Layer 4 of a small transformer language model trained on English Wikipedia (10 layers, counted from 0, width 64).
A neuron's activation on a vector x is SiLU(gate . x) times (in . x), where the dot is the dot product.
The model reads these tokens: "South " "Z" "one" "." "\n\n" "Un" "like " "other " "parts " "of " "Cape " "Ver" "de" ", " "San" "to " "An" "t" "ão " "was " "the " "last " "in" "hab" "ited " "island " "to " "have " "its " "own " "island " "championship"

The vector x that enters this layer's MLP at each token. A number n stands for (n - 500) times 0.0081.
0 "South ": 652,560,267,516,579,421,538,351,476,603,519,342,616,549,345,698,397,506,595,359,429,610,350,450,399,599,452,426,576,478,700,559,525,486,505,553,619,607,508,198,387,819,391,622,525,545,402,365,490,492,406,439,347,355,492,466,436,501,485,438,322,399,429,573
1 "Z": 472,715,316,636,549,475,574,331,236,601,379,393,578,620,424,740,481,548,648,396,606,604,354,467,578,368,468,478,419,556,353,400,534,344,485,375,537,554,641,411,505,843,286,511,354,548,512,536,585,297,579,279,502,515,511,463,462,561,468,474,405,573,462,537
2 "one": 516,487,289,521,638,522,249,565,332,407,554,315,565,773,449,616,689,375,421,600,507,474,363,458,444,587,593,538,476,506,406,623,559,469,614,632,534,592,501,419,443,978,77,548,518,415,482,370,416,480,421,580,506,331,465,425,402,638,564,548,502,407,415,600
3 ".": 713,612,447,523,548,566,65,500,542,678,581,400,540,601,514,665,441,507,539,495,487,468,312,364,481,606,558,380,426,466,594,653,444,566,186,674,602,650,457,387,499,694,119,577,484,518,522,488,569,473,529,389,430,539,668,501,489,466,479,325,411,415,563,479
4 "\n\n": 576,499,477,618,518,425,341,577,534,309,363,464,322,665,590,512,381,538,605,407,396,524,370,623,627,576,535,363,570,536,611,347,306,507,377,652,548,599,587,409,473,487,519,613,436,600,580,544,637,655,429,426,501,587,501,309,475,530,602,441,199,595,432,545
5 "Un": 368,606,406,594,364,468,582,562,555,404,606,558,576,599,584,532,494,514,474,530,379,530,560,384,633,624,484,441,308,655,347,574,401,458,661,470,503,430,581,496,550,902,368,592,375,299,470,546,713,471,492,388,511,467,502,325,529,541,508,313,321,554,381,504
6 "like ": 585,300,337,513,529,434,345,541,490,461,464,457,491,549,440,602,515,574,492,422,497,548,554,437,610,518,573,447,420,629,574,347,390,503,423,565,628,507,603,365,474,407,240,551,401,556,480,447,412,581,358,363,564,582,599,319,400,493,572,416,157,618,560,588
7 "other ": 640,397,244,654,498,448,505,534,461,367,503,389,551,488,492,614,536,631,582,424,456,457,583,469,724,569,437,420,571,548,628,529,511,502,360,455,603,537,578,387,434,534,634,483,399,517,551,487,446,621,294,329,503,438,554,277,497,407,602,457,206,470,567,639
8 "parts ": 505,433,311,563,353,351,457,540,550,592,527,381,495,466,432,615,571,658,541,518,445,541,357,440,587,610,335,495,494,592,484,416,319,473,388,433,630,514,637,329,598,465,636,577,447,535,351,355,545,646,345,517,470,410,496,240,452,467,591,478,249,436,394,647
9 "of ": 596,353,384,556,662,470,391,577,522,407,452,453,571,416,482,738,475,633,509,346,572,570,524,421,637,451,532,495,519,557,592,302,257,501,372,503,617,479,514,388,544,629,674,604,477,544,495,502,491,677,539,344,465,532,498,340,378,456,439,445,152,533,531,536
10 "Cape ": 534,466,324,625,692,418,517,433,534,508,512,413,497,509,440,626,777,652,537,369,405,568,403,387,657,528,570,520,471,511,611,432,493,449,505,405,528,438,637,130,468,649,416,499,479,654,485,495,404,694,625,611,458,275,471,339,545,500,621,477,279,475,384,523
11 "Ver": 632,439,337,596,610,497,655,375,467,469,408,605,477,655,541,721,572,467,620,509,496,538,387,302,618,391,496,410,373,615,461,479,390,295,589,542,600,339,454,399,529,972,236,565,487,414,545,476,508,443,608,320,505,445,430,520,644,488,699,507,446,499,328,404
12 "de": 583,476,241,511,755,510,315,579,534,430,445,450,354,507,451,688,520,550,554,481,550,489,463,446,550,745,530,463,424,524,489,512,479,331,559,436,536,534,530,580,463,880,235,585,375,469,545,359,364,522,412,188,664,576,369,339,509,499,508,354,683,591,534,457
13 ", ": 567,533,347,507,599,498,327,625,429,398,416,463,476,641,425,559,450,531,568,543,505,560,492,371,526,544,540,430,503,558,642,382,349,602,293,343,677,527,540,300,477,619,505,721,434,467,490,582,493,521,369,462,465,525,471,304,492,456,504,470,130,511,556,536
14 "San": 416,470,270,528,463,385,555,532,350,352,576,482,532,614,409,546,692,468,508,566,279,594,424,342,538,409,505,469,440,579,373,428,443,306,522,488,494,399,490,181,469,966,477,543,434,533,475,558,546,446,524,341,633,485,567,395,716,590,448,260,447,486,452,326
15 "to ": 625,406,393,539,719,442,332,486,487,587,377,372,505,396,529,609,382,580,521,409,576,468,554,364,580,536,515,488,471,616,544,496,279,533,340,736,613,414,551,448,665,686,202,507,415,423,397,463,288,651,406,303,358,481,550,407,450,527,493,394,287,524,449,651
16 "An": 533,495,458,676,475,505,644,418,272,415,555,500,581,618,509,688,731,511,557,592,442,624,578,455,558,412,548,403,369,568,352,482,254,406,521,399,640,402,514,347,508,894,249,592,492,478,595,561,473,520,470,314,575,620,504,486,636,685,498,462,322,435,426,364
17 "t": 614,619,401,505,668,430,532,409,357,438,539,351,572,546,352,786,640,479,451,424,410,486,573,631,462,474,506,483,471,487,227,483,426,233,340,554,679,595,514,681,602,876,99,472,436,558,615,368,491,613,349,374,581,550,507,517,582,522,526,446,485,588,550,564
18 "ão ": 535,404,397,663,743,494,304,461,482,687,576,400,459,531,401,613,681,542,473,583,507,576,449,362,574,581,439,373,484,602,642,520,305,407,285,429,439,330,620,305,555,558,268,474,352,473,517,455,551,541,472,540,389,487,530,400,520,563,637,429,235,514,409,603
19 "was ": 487,622,394,489,452,484,521,549,365,501,349,489,487,641,546,601,439,645,506,468,504,503,514,445,587,586,558,307,461,568,534,423,192,462,394,509,406,472,505,378,547,532,388,612,386,368,447,374,533,632,352,366,350,485,688,409,462,521,686,422,229,575,441,737
20 "the ": 545,524,423,591,599,525,434,497,479,400,382,527,455,704,455,762,600,580,507,464,489,477,437,324,547,525,453,386,569,587,710,420,472,512,573,598,454,573,565,374,468,548,620,518,431,456,516,590,398,680,423,377,393,469,500,341,484,464,424,425,120,526,486,641
21 "last ": 554,450,427,620,349,459,549,535,468,499,512,508,392,563,471,703,598,632,533,472,383,493,548,380,543,467,462,406,567,619,585,506,456,404,527,563,529,496,531,471,422,396,440,527,504,367,449,359,512,728,349,418,538,339,509,348,559,478,518,404,138,510,504,770
22 "in": 360,580,352,650,458,566,559,550,555,325,579,317,618,544,389,640,721,514,384,432,388,548,518,521,466,556,560,282,494,566,350,348,445,256,535,424,543,579,477,411,564,818,514,600,446,501,542,459,542,594,444,270,676,428,458,488,485,669,292,305,438,562,411,620
23 "hab": 534,666,377,487,479,491,513,656,684,684,557,527,401,518,609,509,686,626,399,533,469,638,530,475,464,425,524,418,499,534,560,313,515,460,650,640,458,383,535,446,439,727,58,479,346,334,565,531,626,508,419,362,627,360,467,369,505,655,690,456,439,620,617,278
24 "ited ": 506,423,465,513,552,576,413,495,606,557,581,354,441,583,444,530,651,566,641,336,562,548,546,321,457,565,524,357,559,615,628,502,323,494,381,477,640,487,430,421,445,532,473,600,387,493,506,331,379,526,357,411,527,488,524,324,469,547,651,481,156,556,384,633
25 "island ": 526,453,275,509,395,451,504,474,436,591,542,377,581,511,418,644,638,528,521,456,415,495,361,359,597,560,431,480,539,585,712,334,367,366,368,480,517,409,628,366,576,447,448,616,404,483,543,381,427,531,354,621,509,386,585,254,455,586,620,488,216,407,430,660
26 "to ": 553,437,375,502,680,446,395,511,471,508,423,408,494,389,438,597,514,613,508,364,476,541,552,367,568,451,491,520,494,657,551,485,209,574,506,669,533,461,607,400,661,550,512,635,389,411,369,517,322,730,451,331,460,408,534,387,453,491,476,467,235,506,428,753
27 "have ": 663,581,334,520,436,414,501,546,408,473,514,438,465,511,504,575,599,670,463,412,430,440,504,440,654,480,503,459,551,645,513,422,262,546,399,572,520,518,548,458,483,565,523,617,515,419,486,349,481,604,368,324,354,420,623,470,529,456,628,357,206,605,575,787
28 "its ": 587,479,342,527,571,520,469,460,433,443,451,473,581,647,386,772,705,708,457,381,596,480,411,318,603,499,435,436,510,609,635,410,244,457,453,541,438,563,547,451,463,489,788,482,383,497,485,508,500,667,413,352,366,420,518,344,394,369,499,469,237,547,468,613
29 "own ": 580,421,326,567,575,521,481,448,502,515,524,441,476,515,397,698,621,699,537,382,496,566,554,324,558,494,491,479,517,686,721,411,324,381,488,552,486,515,526,487,470,470,582,605,418,451,566,424,437,549,354,419,442,436,519,343,450,485,525,508,182,480,388,707
30 "island ": 512,479,258,540,472,472,467,460,374,577,542,364,598,504,391,639,599,551,487,437,432,509,341,348,592,560,416,471,513,607,705,343,305,372,406,467,513,418,604,402,573,411,564,615,429,484,527,406,445,535,382,610,500,386,582,250,452,587,631,523,224,386,453,639
31 "championship": 650,637,331,617,519,543,199,623,409,506,439,439,445,534,475,562,766,431,591,453,384,468,464,469,602,818,502,503,408,525,473,386,572,359,759,558,706,420,580,450,467,758,545,643,423,421,436,396,573,581,545,401,551,354,444,442,398,564,837,446,469,451,496,564

Each question shows the input weights of one neuron of the MLP. A number n stands for (n - 500) times 0.0015.

n47 gate: 512,492,547,382,479,623,507,718,436,644,669,792,495,488,650,472,510,420,386,528,363,569,411,667,556,510,522,536,451,582,700,487,674,647,682,575,453,564,533,276,659,498,639,502,378,522,337,515,371,338,568,413,587,722,511,555,494,358,437,648,336,461,197,592
n47 in: 467,421,544,453,607,533,636,592,471,492,591,526,621,538,678,377,686,570,285,379,460,591,555,662,486,488,384,532,564,481,547,505,617,420,553,514,458,568,370,545,579,379,582,489,501,417,493,610,277,524,541,340,492,695,537,363,653,447,611,464,589,459,348,531
On which three tokens does it fire most, strongest first? 3 ".", 1 "Z", 2 "one"

n51 gate: 477,508,255,450,319,651,527,667,404,605,643,552,466,355,362,529,499,404,357,585,364,506,409,308,499,409,603,654,569,699,635,395,378,587,597,665,403,629,398,479,478,394,662,665,535,476,417,442,637,496,680,592,599,518,506,652,405,330,517,572,567,499,566,677
n51 in: 543,492,344,403,545,406,664,517,523,417,554,528,395,377,405,552,439,503,417,533,336,481,244,469,331,374,438,433,508,673,599,411,440,580,525,449,457,675,264,382,428,570,480,484,621,500,580,607,606,544,464,507,389,562,280,506,426,359,432,384,523,526,314,433
Its two highest activations, in order, are on tokens 28 "its ", 29 "own "

n91 gate: 632,464,531,584,359,530,431,658,575,457,498,473,401,375,544,559,397,413,635,432,486,491,520,419,392,492,522,360,542,325,643,305,559,540,537,543,567,386,401,342,488,503,408,445,694,555,556,457,446,553,358,576,499,424,524,562,269,527,610,495,504,475,382,595
n91 in: 362,628,445,455,431,390,593,583,480,513,605,607,693,455,507,620,439,580,480,487,652,514,376,468,616,470,546,266,327,517,571,334,575,648,366,427,527,513,438,465,681,508,525,701,518,400,580,468,672,561,359,652,449,489,373,389,452,221,537,620,611,512,438,425
On which token does it fire most, and how strongly? 25 "island ", at about 1.3

n69 gate: 537,315,587,447,587,305,473,548,512,463,489,480,615,595,561,416,537,580,553,352,294,466,578,663,516,381,454,609,531,506,575,630,546,658,590,508,621,497,454,614,526,315,572,546,583,474,501,636,573,689,580,449,459,641,599,480,627,384,430,591,442,455,586,484
n69 in: 658,506,347,635,279,511,539,557,468,591,387,515,446,243,471,265,572,368,610,609,782,528,374,494,552,481,545,413,527,375,464,498,540,502,400,494,349,481,527,357,279,708,550,309,392,718,541,485,414,452,337,479,521,422,348,618,288,666,414,555,574,548,661,567
Which token does this neuron like most? 5 "Un"

n40 gate: 250,495,589,346,546,494,540,611,598,516,532,423,539,543,400,640,343,567,528,547,596,523,413,593,563,475,523,501,377,536,499,457,346,609,530,387,637,432,533,502,601,580,450,733,594,427,565,362,454,534,464,725,444,529,385,477,484,440,674,577,700,472,633,488
n40 in: 545,384,506,481,478,451,310,585,450,540,331,352,421,541,523,587,355,483,534,549,530,614,519,605,358,587,555,597,593,530,446,551,468,519,327,577,533,454,569,441,527,657,389,462,325,529,392,383,438,587,327,409,403,580,616,504,430,679,612,495,568,473,573,572
Its two highest activations, in order, are on tokens 2 "one", 12 "de"

n43 gate: 488,355,534,441,394,280,537,523,731,480,625,594,516,563,578,567,480,492,668,356,406,267,493,607,420,491,475,516,344,739,614,628,480,582,423,613,677,487,558,563,408,438,417,417,634,646,535,469,379,560,336,599,461,524,446,452,464,525,391,337,523,752,563,384
n43 in: 299,445,560,507,455,523,344,595,481,543,508,631,317,496,584,721,522,712,530,415,702,485,524,601,421,441,505,344,533,541,515,498,495,516,506,579,452,523,529,681,607,671,580,573,533,760,539,519,713,513,378,696,490,627,432,400,361,515,534,661,586,501,390,432
Its two highest activations, in order, are on tokens 4 "\n\n", 14 "San"

n13 gate: 595,531,587,513,384,571,597,560,488,418,429,497,510,436,443,566,508,263,574,591,515,577,361,435,494,375,467,315,567,366,551,437,460,547,588,412,411,364,473,328,544,499,627,520,534,623,458,475,539,381,570,499,438,413,681,408,318,489,614,469,328,412,372,491
n13 in: 402,322,596,372,556,401,539,516,482,377,525,576,423,647,373,435,319,664,577,625,603,455,474,378,515,608,522,305,400,278,508,559,572,539,495,328,603,437,470,612,540,346,367,537,644,448,515,505,715,360,349,407,433,455,549,525,439,447,623,357,423,565,446,597
Its two highest activations, in order, are on tokens 19 "was ", 13 ", "

n3 gate: 506,535,481,307,559,482,473,522,423,509,700,421,502,636,408,295,473,471,425,519,388,405,570,478,402,529,477,326,299,579,617,383,408,396,562,496,416,601,537,535,578,514,769,703,685,281,662,576,641,464,436,409,464,570,513,617,250,586,427,661,448,283,532,636
n3 in: 535,423,533,694,597,506,430,567,457,505,699,467,621,490,457,388,243,523,418,489,382,489,418,414,384,666,535,404,414,392,460,468,595,649,549,674,489,493,476,494,399,436,389,613,376,461,513,570,738,518,611,406,344,657,454,488,408,436,584,676,358,454,480,421
Which token does this neuron like most? 13 ", "

n64 gate: 456,539,571,597,662,550,681,309,525,425,608,690,272,526,370,332,594,406,619,347,433,634,543,626,526,482,663,611,375,589,578,629,453,473,396,430,435,619,691,391,517,402,443,586,650,554,464,560,457,628,410,502,538,448,548,449,207,428,569,458,633,522,511,410
n64 in: 629,435,509,455,512,393,543,698,591,570,371,564,513,575,621,385,589,537,313,487,396,418,442,705,577,457,699,547,635,574,440,573,379,334,575,494,582,445,577,574,627,541,588,462,469,561,635,565,305,631,430,594,433,569,498,606,426,448,433,403,560,394,571,484
Which token does this neuron like most? 1 "Z"

n103 gate: 474,548,417,425,379,591,494,343,441,526,637,519,560,548,605,386,358,560,453,530,570,652,654,453,529,355,473,311,325,437,586,389,405,506,284,464,579,700,479,618,196,505,575,507,576,653,617,525,544,398,455,577,508,440,372,430,429,696,621,537,399,529,393,398
n103 in: 552,576,591,418,558,735,509,547,424,645,642,434,636,759,655,399,475,454,473,573,457,668,554,508,359,525,591,466,503,493,568,561,409,588,579,333,453,376,481,523,379,562,516,460,533,517,680,439,341,581,255,533,543,490,599,367,668,503,375,618,414,492,545,544
Which token does this neuron like most? 24 "ited "

n44 gate: 477,542,400,468,432,586,415,677,693,350,607,575,509,545,407,641,338,622,306,497,559,403,461,492,605,561,485,348,524,557,607,462,514,634,610,534,484,628,440,661,608,385,394,492,329,437,396,471,517,547,584,596,522,520,397,764,540,596,387,517,286,592,491,610
n44 in: 675,493,574,516,461,534,530,689,609,549,602,526,377,479,609,596,581,614,233,494,437,719,721,497,490,523,563,682,744,398,541,677,359,421,407,577,639,523,579,595,427,550,528,395,446,501,573,524,555,510,545,565,656,547,436,267,415,411,441,757,414,575,419,456
On which token does it fire most, and how strongly? 21 "last ", at about 1.3

n4 gate: 528,343,606,467,554,619,361,759,560,459,457,456,582,619,593,625,401,457,397,444,560,610,535,620,374,465,215,449,357,633,500,415,566,545,509,758,373,499,616,546,551,342,374,493,688,557,430,505,413,546,416,378,559,545,451,484,406,443,498,567,394,548,459,459
n4 in: 589,505,502,551,531,370,632,446,637,517,430,415,421,412,746,690,433,410,447,516,414,605,453,531,679,465,494,484,644,608,370,602,426,399,509,590,467,512,466,384,655,497,486,455,568,421,674,562,501,567,480,521,282,591,519,637,372,528,615,419,600,398,411,448
Its two highest activations, in order, are on tokens 15 "to ", 4 "\n\n"

n8 gate: 546,380,513,628,500,540,541,524,580,606,261,359,603,397,566,498,457,513,441,529,613,519,644,660,420,553,495,564,454,381,361,619,555,627,310,620,496,470,418,630,489,494,372,465,461,492,572,376,348,448,564,433,507,489,513,540,414,553,529,605,206,568,407,540
n8 in: 434,405,548,353,431,604,599,344,521,470,589,404,410,448,449,388,773,650,551,510,530,612,728,391,624,487,530,595,443,625,523,623,341,502,613,601,586,757,557,436,405,602,495,600,538,505,468,549,708,563,429,265,489,693,564,571,472,512,612,557,638,651,398,482
On which token does it fire most, and how strongly? 24 "ited ", at about 1.5

n56 gate: 327,675,650,586,616,652,438,500,496,705,312,617,529,382,574,592,510,632,367,566,485,515,453,503,542,766,483,433,607,465,512,544,493,608,714,557,697,446,567,517,440,498,475,428,434,532,434,215,603,447,489,623,662,515,541,458,565,485,470,615,550,540,483,599
n56 in: 347,395,523,343,631,383,464,541,349,577,334,456,371,480,316,649,559,622,499,496,325,517,419,370,610,538,474,628,596,612,510,561,537,454,548,524,508,411,459,517,526,559,478,577,502,529,556,550,448,483,504,496,374,548,707,433,541,501,631,596,607,578,471,259
Its two highest activations, in order, are on tokens 31 "championship", 12 "de"

n53 gate: 700,501,489,620,570,486,705,332,845,492,602,391,497,661,580,597,361,497,628,510,482,499,593,620,506,438,473,480,286,535,432,512,389,562,406,494,468,385,701,478,603,406,420,493,591,475,660,492,457,436,456,627,288,402,525,507,525,658,484,345,501,499,594,440
n53 in: 682,468,401,648,542,539,493,577,599,434,638,246,540,562,542,481,375,366,372,442,493,489,476,574,657,445,428,521,431,495,405,483,488,396,420,427,558,395,549,546,435,516,492,486,472,493,570,388,358,345,526,423,312,478,482,350,303,600,557,530,604,535,645,483
On which token does it fire most, and how strongly? 15 "to ", at about 0.99

n111 gate: 422,517,504,388,438,611,520,729,557,406,638,476,555,504,418,438,458,362,414,332,560,483,803,558,714,575,478,483,485,755,453,442,729,696,401,427,541,427,568,536,346,562,505,588,551,798,498,335,502,374,512,305,575,403,413,558,577,567,600,262,543,837,574,529
n111 in: 550,650,623,459,614,538,538,582,632,628,435,594,443,532,578,450,545,441,450,542,728,424,483,470,519,562,387,410,608,577,499,592,732,541,320,458,591,609,496,558,515,637,429,418,523,572,379,329,360,355,488,577,358,766,474,436,441,536,466,477,428,624,573,401
On which token does it fire most, and how strongly? 12 "de", at about 1.5

n35 gate: 393,463,556,512,499,693,636,203,543,609,507,573,473,515,483,650,538,456,344,324,453,709,486,604,689,526,519,632,441,461,426,494,351,473,452,569,624,475,617,390,507,384,534,684,635,457,460,394,626,405,438,709,538,458,464,402,584,374,495,593,721,464,422,569
n35 in: 388,360,596,577,480,381,653,526,527,444,469,474,404,605,630,614,562,822,409,568,469,486,596,585,815,535,547,610,528,620,423,497,351,545,517,521,777,656,570,452,324,484,517,545,585,492,565,584,438,663,766,672,599,505,482,548,513,292,366,567,470,601,473,584
Its two highest activations, in order, are on tokens 10 "Cape ", 8 "parts "

n101 gate: 389,589,300,425,631,597,667,445,448,419,495,524,599,469,651,501,397,601,310,613,659,549,443,320,520,449,315,506,523,563,541,493,499,593,522,621,396,658,376,670,625,268,453,496,446,335,477,607,673,383,446,497,508,515,363,566,590,653,773,395,507,687,468,556
n101 in: 436,532,542,449,423,500,544,513,607,469,333,460,330,614,464,514,343,372,480,484,432,229,584,484,515,396,684,615,559,536,547,572,425,454,440,494,583,347,786,415,393,710,523,350,433,397,687,388,524,532,513,335,452,402,615,312,296,353,575,399,475,558,569,649
Which token does this neuron like most? 19 "was "

n127 gate: 460,369,424,569,548,508,563,613,516,517,596,584,535,493,539,481,551,474,373,441,557,542,379,545,666,660,489,392,546,461,482,506,566,365,528,494,555,534,539,566,487,372,706,374,521,502,597,789,418,461,512,523,417,363,614,394,372,451,514,678,507,476,631,448
n127 in: 699,500,658,639,630,612,373,476,333,328,369,336,467,336,542,564,476,501,443,335,621,408,492,561,521,530,377,640,449,550,602,650,597,651,634,472,369,471,389,523,630,533,515,415,633,704,755,340,492,417,390,323,513,663,411,249,432,721,597,454,576,387,457,414
On which token does it fire most, and how strongly? 7 "other ", at about 1.1

n77 gate: 510,595,523,538,357,509,432,401,645,454,571,540,661,426,644,544,452,462,449,438,468,477,588,565,438,388,501,513,562,566,530,649,459,451,573,427,404,488,555,528,565,524,510,393,451,366,382,603,600,473,673,513,523,419,322,688,729,403,524,336,224,511,469,359
n77 in: 730,534,621,624,626,522,612,328,517,633,565,557,355,523,413,485,442,324,633,410,676,405,417,491,503,500,766,558,506,636,447,402,427,454,405,343,469,502,611,367,649,587,633,470,623,502,638,372,624,639,424,478,344,335,454,451,426,366,590,516,653,457,433,558
Which token does this neuron like most? 11 "Ver"

n82 gate: 542,453,475,626,403,485,412,533,583,562,597,405,307,365,418,557,310,506,686,249,428,218,689,366,475,330,619,450,564,467,656,398,573,560,391,558,550,532,563,471,481,605,443,643,349,518,495,473,591,688,363,600,405,387,437,598,390,591,540,524,735,538,556,257
n82 in: 544,417,598,627,561,545,307,454,581,532,448,366,518,579,616,631,514,486,442,505,529,462,478,603,533,569,484,465,585,540,409,438,389,516,594,393,580,456,493,425,458,426,417,291,534,530,476,445,370,273,518,466,431,478,521,425,537,407,821,545,385,530,382,511
Which token does this neuron like most? 15 "to "

n9 gate: 472,403,582,507,593,584,514,491,608,502,411,449,536,631,531,534,398,452,427,464,593,223,393,390,476,576,468,531,316,299,422,535,622,592,415,330,524,553,425,491,243,544,363,260,461,504,534,420,561,511,503,362,636,754,662,404,436,669,526,461,632,566,522,425
n9 in: 579,578,550,452,356,386,431,441,434,565,704,622,470,623,537,534,423,494,550,359,545,912,543,566,394,399,424,587,542,548,470,447,523,341,495,718,416,625,548,358,435,605,390,479,591,730,248,559,383,490,710,637,412,489,498,552,328,448,603,494,475,427,547,354
Which token does this neuron like most? 3 "."

n42 gate: 556,403,430,530,664,590,411,581,457,592,334,359,609,568,512,673,402,403,540,467,503,416,435,499,507,514,650,590,470,489,465,654,590,449,449,626,520,316,420,830,523,530,479,615,574,608,510,466,489,508,532,381,95,504,450,509,493,533,368,512,453,445,604,514
n42 in: 402,467,246,384,562,576,454,348,527,371,630,456,511,465,465,359,496,390,543,535,547,293,552,540,328,391,504,422,563,488,463,494,432,313,322,515,514,661,557,639,522,454,604,650,455,389,496,628,524,394,459,497,389,453,350,513,490,634,691,368,493,443,483,405
On which token does it fire most, and how strongly? 17 "t", at about 1.1

n74 gate: 522,489,511,285,609,612,414,586,329,558,341,711,609,511,472,605,520,420,600,622,370,552,510,516,547,527,292,724,378,373,649,561,668,576,455,373,564,435,450,543,638,435,632,511,510,453,559,524,571,518,420,536,525,464,579,408,547,363,380,408,598,561,451,364
n74 in: 513,553,548,656,369,437,656,587,590,441,742,413,409,570,449,473,347,502,493,335,461,492,484,671,637,501,351,236,612,567,428,404,531,387,570,627,612,583,581,502,595,641,625,635,663,692,545,595,440,446,504,537,432,391,487,367,308,325,455,734,541,549,379,372
On which token does it fire most, and how strongly? 18 "ão ", at about 0.53

n50 gate: 514,489,674,573,594,270,438,583,507,417,428,397,545,554,621,586,470,516,581,544,545,502,431,351,599,512,426,463,554,527,600,452,509,514,524,444,479,690,544,680,512,385,260,518,510,430,522,414,383,571,642,503,494,503,574,604,493,484,735,438,485,459,678,588
n50 in: 404,438,503,443,400,490,369,411,471,514,552,678,561,469,502,553,355,508,448,426,415,363,482,426,420,575,391,338,325,650,418,382,360,504,660,693,677,562,447,437,589,490,425,385,603,653,574,455,652,534,645,595,529,675,340,491,304,381,627,451,479,446,471,557
Its two highest activations, in order, are on tokens 3 ".", 6 "like "

n90 gate: 440,438,783,535,652,382,401,527,356,613,248,366,320,339,445,559,252,638,617,489,725,475,261,529,555,609,588,520,296,605,525,725,541,587,609,589,451,392,323,711,505,533,510,321,581,514,515,480,463,323,610,542,420,564,509,653,588,488,781,455,322,578,475,606
n90 in: 344,639,631,472,722,555,621,369,375,494,435,540,629,410,541,546,250,536,576,569,486,605,410,438,347,337,514,532,368,622,234,484,501,615,526,275,441,409,413,562,533,514,495,485,622,601,559,445,341,308,577,646,373,486,589,291,580,428,405,393,327,640,509,502
Which token does this neuron like most? 1 "Z"

n85 gate: 343,419,670,434,496,412,279,763,480,453,554,573,501,515,522,766,650,723,529,631,390,702,599,495,585,531,614,593,630,479,538,593,521,555,572,477,501,445,528,603,526,307,517,492,667,604,619,656,441,443,506,528,555,506,598,490,559,516,502,297,658,660,471,466
n85 in: 465,401,590,521,456,559,492,520,765,577,501,571,523,485,599,513,444,471,415,459,659,587,508,707,595,456,425,349,420,470,400,485,624,300,392,535,401,578,523,528,566,665,393,546,574,402,194,553,438,584,576,649,534,504,360,525,538,569,492,645,328,502,424,362
On which token does it fire most, and how strongly? 27 "have ", at about 0.44

n106 gate: 527,423,302,607,451,494,589,726,763,550,378,539,593,617,582,595,515,490,381,642,580,533,497,689,742,474,486,740,591,466,465,597,650,751,355,562,475,573,479,430,436,361,602,407,423,584,700,480,597,510,471,557,543,570,411,383,350,497,450,445,561,517,435,474
n106 in: 392,432,669,631,579,455,666,607,551,858,580,522,741,477,362,511,619,540,516,339,394,371,658,581,607,525,484,599,425,382,543,449,494,528,541,548,378,456,605,403,528,387,562,708,431,482,299,352,561,402,469,561,706,382,573,397,614,423,373,640,418,633,534,595
Which token does this neuron like most? 8 "parts "

n32 gate: 623,586,445,562,662,560,483,331,433,449,387,470,531,532,419,229,309,309,362,370,550,625,446,502,397,494,327,556,272,487,619,613,590,504,514,383,638,473,600,412,666,349,366,502,512,454,397,399,580,310,421,420,464,440,458,558,709,664,323,695,477,476,553,492
n32 in: 626,582,528,353,265,479,533,434,278,418,307,489,602,443,553,496,391,398,503,333,378,488,409,576,492,482,512,649,367,561,638,601,388,490,499,628,428,123,434,658,243,631,483,508,503,459,392,458,452,642,554,493,549,676,454,403,394,386,486,435,240,228,601,372
Which token does this neuron like most? 0 "South "

n52 gate: 558,468,340,499,681,535,470,537,466,490,740,506,478,477,513,479,479,489,323,508,567,504,743,564,367,390,400,546,381,455,499,404,458,748,397,506,484,609,361,381,586,452,630,378,589,500,542,347,699,432,451,504,624,417,434,569,624,472,477,436,521,469,514,627
n52 in: 522,497,634,480,425,292,491,600,613,433,635,634,362,382,593,353,281,443,544,401,433,413,475,450,531,581,530,607,340,495,424,620,480,549,357,630,542,555,527,349,574,563,364,495,475,519,503,439,571,507,313,450,634,728,334,378,437,459,516,361,561,522,584,403
On which token does it fire most, and how strongly? 20 "the ", at about 0.51

n25 gate: 374,337,589,611,459,434,518,406,574,551,454,371,484,349,479,492,484,357,224,398,318,477,443,738,373,610,575,507,413,263,566,429,327,512,482,551,394,453,579,382,500,494,685,496,258,589,506,643,476,590,502,470,517,492,567,403,561,489,430,462,391,562,525,601
n25 in: 447,384,419,456,272,571,670,490,562,391,405,548,501,416,518,603,545,330,428,536,410,415,465,691,500,433,512,377,532,411,365,461,376,520,445,566,413,491,598,606,579,585,640,461,386,449,573,624,478,663,393,507,589,614,489,454,443,555,387,512,502,377,546,582
On which token does it fire most, and how strongly? 22 "in", at about 2.9

n76 gate: 545,436,487,655,757,573,448,346,470,764,255,562,514,560,551,618,421,625,397,517,602,313,443,551,591,627,620,541,480,421,484,525,426,450,483,560,512,347,281,677,513,524,340,437,655,440,582,535,572,503,495,611,507,491,585,576,641,448,424,545,473,495,469,562
n76 in: 660,358,491,394,581,586,409,567,529,619,509,506,498,275,523,432,429,442,527,420,359,433,592,492,523,383,305,607,379,598,648,505,493,493,641,522,533,451,258,492,705,556,524,388,488,607,505,624,405,710,381,511,534,414,543,403,484,670,601,247,617,543,402,445
On which token does it fire most, and how strongly? 15 "to ", at about 4.5

n33 gate: 587,437,470,461,407,394,524,560,637,514,453,575,614,386,647,422,615,459,670,514,507,327,446,644,628,425,412,550,501,290,599,564,462,332,461,565,506,456,406,446,660,487,300,322,539,636,639,560,322,441,401,594,494,553,459,381,547,552,469,393,506,496,501,471
n33 in: 517,524,570,566,474,428,574,383,327,586,527,446,365,334,470,536,677,596,535,621,543,604,554,402,678,487,346,454,515,333,480,447,496,506,493,549,598,553,424,531,479,413,341,426,469,552,355,506,408,367,562,641,612,657,444,487,428,475,617,502,485,237,602,542
Which token does this neuron like most? 25 "island "

n95 gate: 329,552,584,451,606,607,485,590,516,493,481,637,234,453,573,616,690,579,549,363,549,374,494,476,248,501,558,753,369,631,477,645,375,424,484,456,521,485,550,385,601,512,475,571,385,523,570,441,585,523,427,527,467,573,611,585,590,303,544,534,604,426,431,383
n95 in: 645,498,347,466,545,551,523,342,482,487,426,438,646,546,677,470,560,423,271,583,386,597,467,537,473,505,642,325,638,513,432,419,411,428,509,622,543,546,639,513,574,316,597,404,484,551,570,436,441,491,508,510,536,470,419,515,575,609,529,534,620,479,568,561
On which token does it fire most, and how strongly? 17 "t", at about 0.32

n57 gate: 601,467,412,470,504,542,323,444,468,528,534,523,415,506,496,447,574,346,401,474,386,665,549,483,532,533,561,649,560,417,389,421,514,507,612,527,262,651,563,556,752,633,581,454,409,634,410,489,621,551,449,562,383,502,769,486,596,563,430,662,525,652,331,637
n57 in: 573,532,519,646,613,371,520,583,442,527,557,569,333,560,612,487,432,599,444,327,534,426,474,389,424,579,514,544,659,524,457,433,564,546,474,580,512,432,393,422,566,558,439,401,494,421,533,356,323,447,493,410,444,562,396,425,606,598,635,438,338,437,409,274
Which token does this neuron like most? 2 "one"